Layer 2 of a small transformer language model trained on English Wikipedia (11 layers, counted from 0, width 96). Numbers have three digits each and are written without spaces.
A neuron's activation on a vector x is squared ReLU(weights . x), where the dot is the dot product.

Input weights of the MLP neurons that the questions are about. A number n stands for (n - 500) times 0.0014.
n13: 432727526389544068572437564592513400536475455560419555516603368360345461646368639517324422419229541612258508374414440607614747464197735351492377370593264266450473703467744441742621357300544908645442776463546522588367325363474670529600620590452421343470556350589478346548338480487525508355
n47: 551180819467577358372433593431449400356492479857585618529710533492201260302680483402653504487423715591244405599618487694398500711459454701521277406613593581418298651617291778410622385337496491642411699529562675380582578384645458397483587455313479456487868672577309557461414488560475652412
n51: 606577513521504668684302205475305580352637319558571352593508619585433643544522491653554403562509195317464382696472518442554471381462426658444459613504583654663576227820402405512229500632315474325512589324584338568372440532617826508621330508317500562673073272234313685567601356368304595633
n68: 301441581364647573778535616413481213468619467471685440628482596544265380546492442420511504538496507485670666681593580554737417482672508328772426714570292546480307453500472661416583328618336340437555437738396516413565608631547318504575356398457406475562724422492469285262496392580273357407
n105: 471575621556744442558442149450324451514369560400505324500620719425291392747423264586563108481696523523500652335327567471427692482727604394205469477623328457566505477215388836535710486692433649739369528411754530346515174485436148379557570247659651450757564481385417656776620468274776666561
n148: 285595348576500284665836575536173573528456287575414489486402689485565370530372362466348428489534623555706647524560594447572539447439589549563441572548619406524642468621528389296521392602398429672704427548613612403595503563589397616637737457607515429500528585321477126311440694342478459610
n168: 617431668730443352611472174691510619377746418524529590568387569308664670546404707273433524174243573618325693509521520398278264656612385510219439524144520682446538607584350620454548568470297713387289471061680692076643472932318673256560461219481783567582696406716603534588480728449490365510
n192: 495547345593600646332255221705705647554575879450569743606567458472510672369577456452514481325524779374368433572597457495555583482259647606510455330452314408474464371275526381739578486413698432223465388218408673750286800264767660700343575491509514678568304359510422297421375373041118629476
n210: 309080443492415461465632365361483425654534363320303615467372856496548381487725549255496716500405504391395749697289314544417516613629368474444243442330560535257286347504647534659451276526500349399363471538591690692282583666633593567623416599377296484474533517539364479491522110448457679513
n237: 421511595542344449492667679671391428437473492720549403636537489684492616817476468230570296298551443511816263284346413417425343581417364189570526661335574618483259413446320535457582542390397504588593355423425407516567511484661450572438481568586666593500463485437528387621839604618683613250
n257: 277378280547698647553444396259632446439386554435704492333335461551537409443666359548447539565516418650722590541603532610512596500535740654725394415633472573573548391496457659619331593338405516551507602389397483626333370749458607406316704690346321615496496238343648519442184412476123668662
n279: 643476314488611297651357397421595235724435568373376757669706480549377547576588556095097637555404601443538636519420697530308360324310541500525519496523404361442302552651447446558560391395492605426565410696454543526517277430341549714541695592536586401254330570637594708513450346790633599533
n313: 464417387648580337792662338487393298551430366244645451478471526745686463341630449339343547604522326828673659266576658718526376609595527599780592252545549514357597259579409341339538763433458621636581552649242256500418430608219474695744692487551535232604372482388696311417671483572545664368
n315: 646660709409544718542444612589319778372578419464406868193382632413372222761359620092624419481420396349548251487665472623509433246554254524528259200195514665435267464541505468388554446655337528555291427601629322310585513608592716468528537302513362482571358311215414567408528801585528309624
n322: 193296525403579563508423560437591628665317576579620467584364516561534333542613466684413444627433375598551348442193349394364508559734628441604590748519816597291694472741785492435377327357257638475485292410324564591340538326474316662430256677432590571593361648675568404689236370588479537631

Each question shows a token from some text and the vector x that enters the MLP there. A number n stands for (n - 500) times 0.0093.

"\n": 691648459541535357218393520410533423369494394527490540492544585573497529582562569478517586421608479439496511422532528443494508548579529668624524623338423498385387638465439508565548376523329395515536447479501419649552496569409517450474421522548541542450499489547619431646346432457497372537
Which neuron lights up most? n168

" Moh": 572313454388612393476586471416442531491549367439465505511508642623510350546456624578669634368646513470522495357489468356559587502494504514586497500439635454373475506500462435536408434549536495638454463556578479568471609557459551489496555437536563461316512496610636516472454457345361416645
Which neuron lights up most? n210

" in": 587645438508582390342446553379512445524560410489539541454500533450557527556480362505609584357550525358562530442610588432488562519587576633642635580410616538358421551443484450540697521505388488463568433509526395632534602516451506420501369415447478576449500612532615417593535452509495541626
Which neuron lights up most? n237

" Pos": 551550463486586519395531563450505431458420350471505554535518583551517523563399556643709579444636408395511535576476461463724511364486578537515472712565457377414451603489432511456481551641581566485507538410523443628467505490425459494554631417621573619374431537621613452703542608373578451500
The most active neuron and its activation: n105, at about 3.7

" federal": 615473420489566469486314564359588408359396425433463455498572535603460502503479531560508497368575436520479521493607441366531406520528533569684532527567750485367492476511419446506596554575334501486594557480516445612526586466366541404545232439352532636394521564436612606608534460525408483575
Which neuron lights up most? n51

" 2003": 587570398477766471326390538455516393582559484509596530529558456317415534485462478605496561423529481484530522475724487403511405457616485500519468622600528421473370572532507488613523600479450384422459527491428409644502599572318525401491270536499478469455539528573655418645496509617449589528
The most active neuron and its activation: n68, at about 2.9

" |": 577564439485575392334460557528528470445556475487726405477583703519529439555557493558564527402557328443398540340590565468556515394532444565600637528367428441428416587510391357490682541494577435539549480505531439586609483501483563397452496455590474470484486516575608511597374479454498553615
The most active neuron and its activation: n105, at about 0.5

"\n ": 700688480612568393289410470508424461381579488476422481555578514371460460530496477545630623386664505448462577427479525448511539528571496592645454574307565559415332537419411436597537494482427364564478429451474448664519494551435541422497393542461493448495346487521699436591499432420503440556
Which neuron lights up most? n192

" bi": 526467525381565339230669590422430478527400465431515547408674557511485497532497565494525620354538456509544471452576416472668468502579501538656486566526633514516462636467670564603512497535479543539446523473516455756483561565420460365439504475588360586385532545491595529564427464464535461430
The three highest activations, in order: n210, n13, n257

" over": 661512450580468432340431627407634499498594404518500422391577593466521673577522503666538633397634482489583461452596506487522574432475612492633644564474689360468448543382523529533615571561440473408549488500517409639406569472416591489497346469536474677479511557568533434572526575470593439617
Which two neurons fire most, strongest first? n192, n237

"Ar": 574578494570627483395683569420514546443393384493437537506527604722407470602548594482512522434528598369456438554442437289601526219579536524660486635481547581375448582490520557573552520602563451533448485454501382540541535528420501450385564388548588450223574580496547482542537546431522432593
Which neuron lights up most? n315

"1": 610534366560585380447507554495527398436446448560569513490498445578476498427607516647514596374563393550600489413576462433527401360547505427737500539575422435431361465542493419610569628386515417431576412561450467659443485502468521502352390499562483377459545660597594566588370628488511629551
The most active neuron and its activation: n313, at about 4.8

" 185": 579583440471615437512563582499469483586347417542595550458625444529410588513477475451561558374551511529441502503647490534498412447483515487676483696560518510397483551533651439556532734565511426497521503474490367712563483625368574442406285489481500512358672472574666387578459503385540541551
The three highest activations, in order: n68, n257, n313

" Ca": 479418510425620412476648564450415525447504278496464484516508682682528476595472556500571515431541595426300507479607439425651561439575576503723324529466400530473402576495567556639532596386529612504670474516527428658467547460467492352500570540605460540325468492519571430561501485431512426512
Which two neurons fire most, strongest first? n13, n210

" Di": 508421497427657348402627506444556392481618474534556545411489668753427404531525478593528626417614569381457497513653443389659457574588568546686508442464562562407448572511582499671495499574503509442505465546548495568528486584398536465571730467529388571346546539544503604564512350443451489591
The most active neuron and its activation: n210, at about 12

" Pu": 429469435471571413329502610489401488379597438536473503380490662653437439570561666513488553459580556574382467506616487392655501570525518509527453536525445572471411638458559540701476517667576516528567560480590478708592538517414569466525571394573425558401432565563711490664496532454557451383
Which two neurons fire most, strongest first? n13, n210

" is": 683582382474570329329492589458560418412600450466518472529520532746554438478445486503529665372553431486516470356609596389488519643547537603538567615502662438454430640490530531569621390413560613531557519474500547584578646552492547547505424465496414489462497551528582509630418581540508617528
Which neuron lights up most? n47

" −": 673571396565582424419426442361531541427470475427542466398667546758446476588552548605409648383623450435418476583585520488513411533379535507674558635565508461368417579465478466485502643555446397546691505441439533590513442466363542468446490474586601480499434518551661589548422511405447524557
Which neuron lights up most? n279

" 1": 595501388528621353396549483451545547372550450543558590555574537617426562536469531727490629431707438449518474494538479476503383500476447517584508636535424433424347522505537510528630580600522430548645469412464500639437509541435521593433456523650488509363537625627666440587457559482542596667
Which two neurons fire most, strongest first? n279, n192

"'": 587584495488658472349407499519502538346620511504524462568504639542475602525492544586494629418663367506475452512564501471407469352489533542491652463745623345393437526509569404537590504590443497603513401480604460765441699493434488627498515473612590484368614547584607387537508501400483438577
Which neuron lights up most? n192

" o": 534503376500621328389664494378527402589565508441467481484611623562576472534468596558688757414536427400409517488555448488645584433547570526627519465488553572557409589482604527575495474540550485527556417455583455599620539586414446386488568492601550695467604522439653471603488437537491546481
Which two neurons fire most, strongest first? n210, n257

"s": 608590438566647374340392498446546505439367414529509533470444608556547435468526473546404572392521445487485404462604522405553481451457526641512460559537584486420408623474346449539674610526464566409613375425584447535548500489414471506327298483578521550386498574434556388611374525634503437591
Which neuron lights up most? n279

" 12": 652535367503594370507578496474596507444499369609619537474626503586484523569496546721427611377603476508438461504529505521503420534514467512576486679565399447376461552509519373596617583502515377460556488454501384671398426571444507591470414464600491513352608548598619379584430516456530459550
The most active neuron and its activation: n13, at about 1.8

"lit": 495597415477528390303629704260595411385374495506559501402451595462489425384412613439440505417613496641386478431596450448519555436518647494607535514463511528456386614552536502576501539509484634483503447369544474539613615520418500531462452423524428546355606491578485446666217470472524436472
The most active neuron and its activation: n13, at about 8.7

"UT": 508457429498616365389473455380474374411624452448608486402579604560539268468475545812630671409507410636442500550524429423495435542515480506633414595514440301440392508466436470592556541566418469494526539413541435698456461551493551519533541469577440572438443573554647453606458455418470428540
The most active neuron and its activation: n257, at about 5.7

" operate": 681486378440540448293410540415540373600393474458459440469566604511423503495363546548526520385495466524470525472686483450438565600499609566621548645536594379437325617491515453486502506497507510514471535470572421749437544566400547469482330443484382581464411617547643509584447582505441587425
The most active neuron and its activation: n13, at about 1.5

"67": 631443390500659448518555575436529347519493365599609483401521424609512482472497422603434600360573439536382501460529516467513390409502528495712517480609503469498405471526455351630572605385478489390586452556503513638520520556375532396439378536456434464395605605525672497603404544454523532636
The three highest activations, in order: n257, n313, n279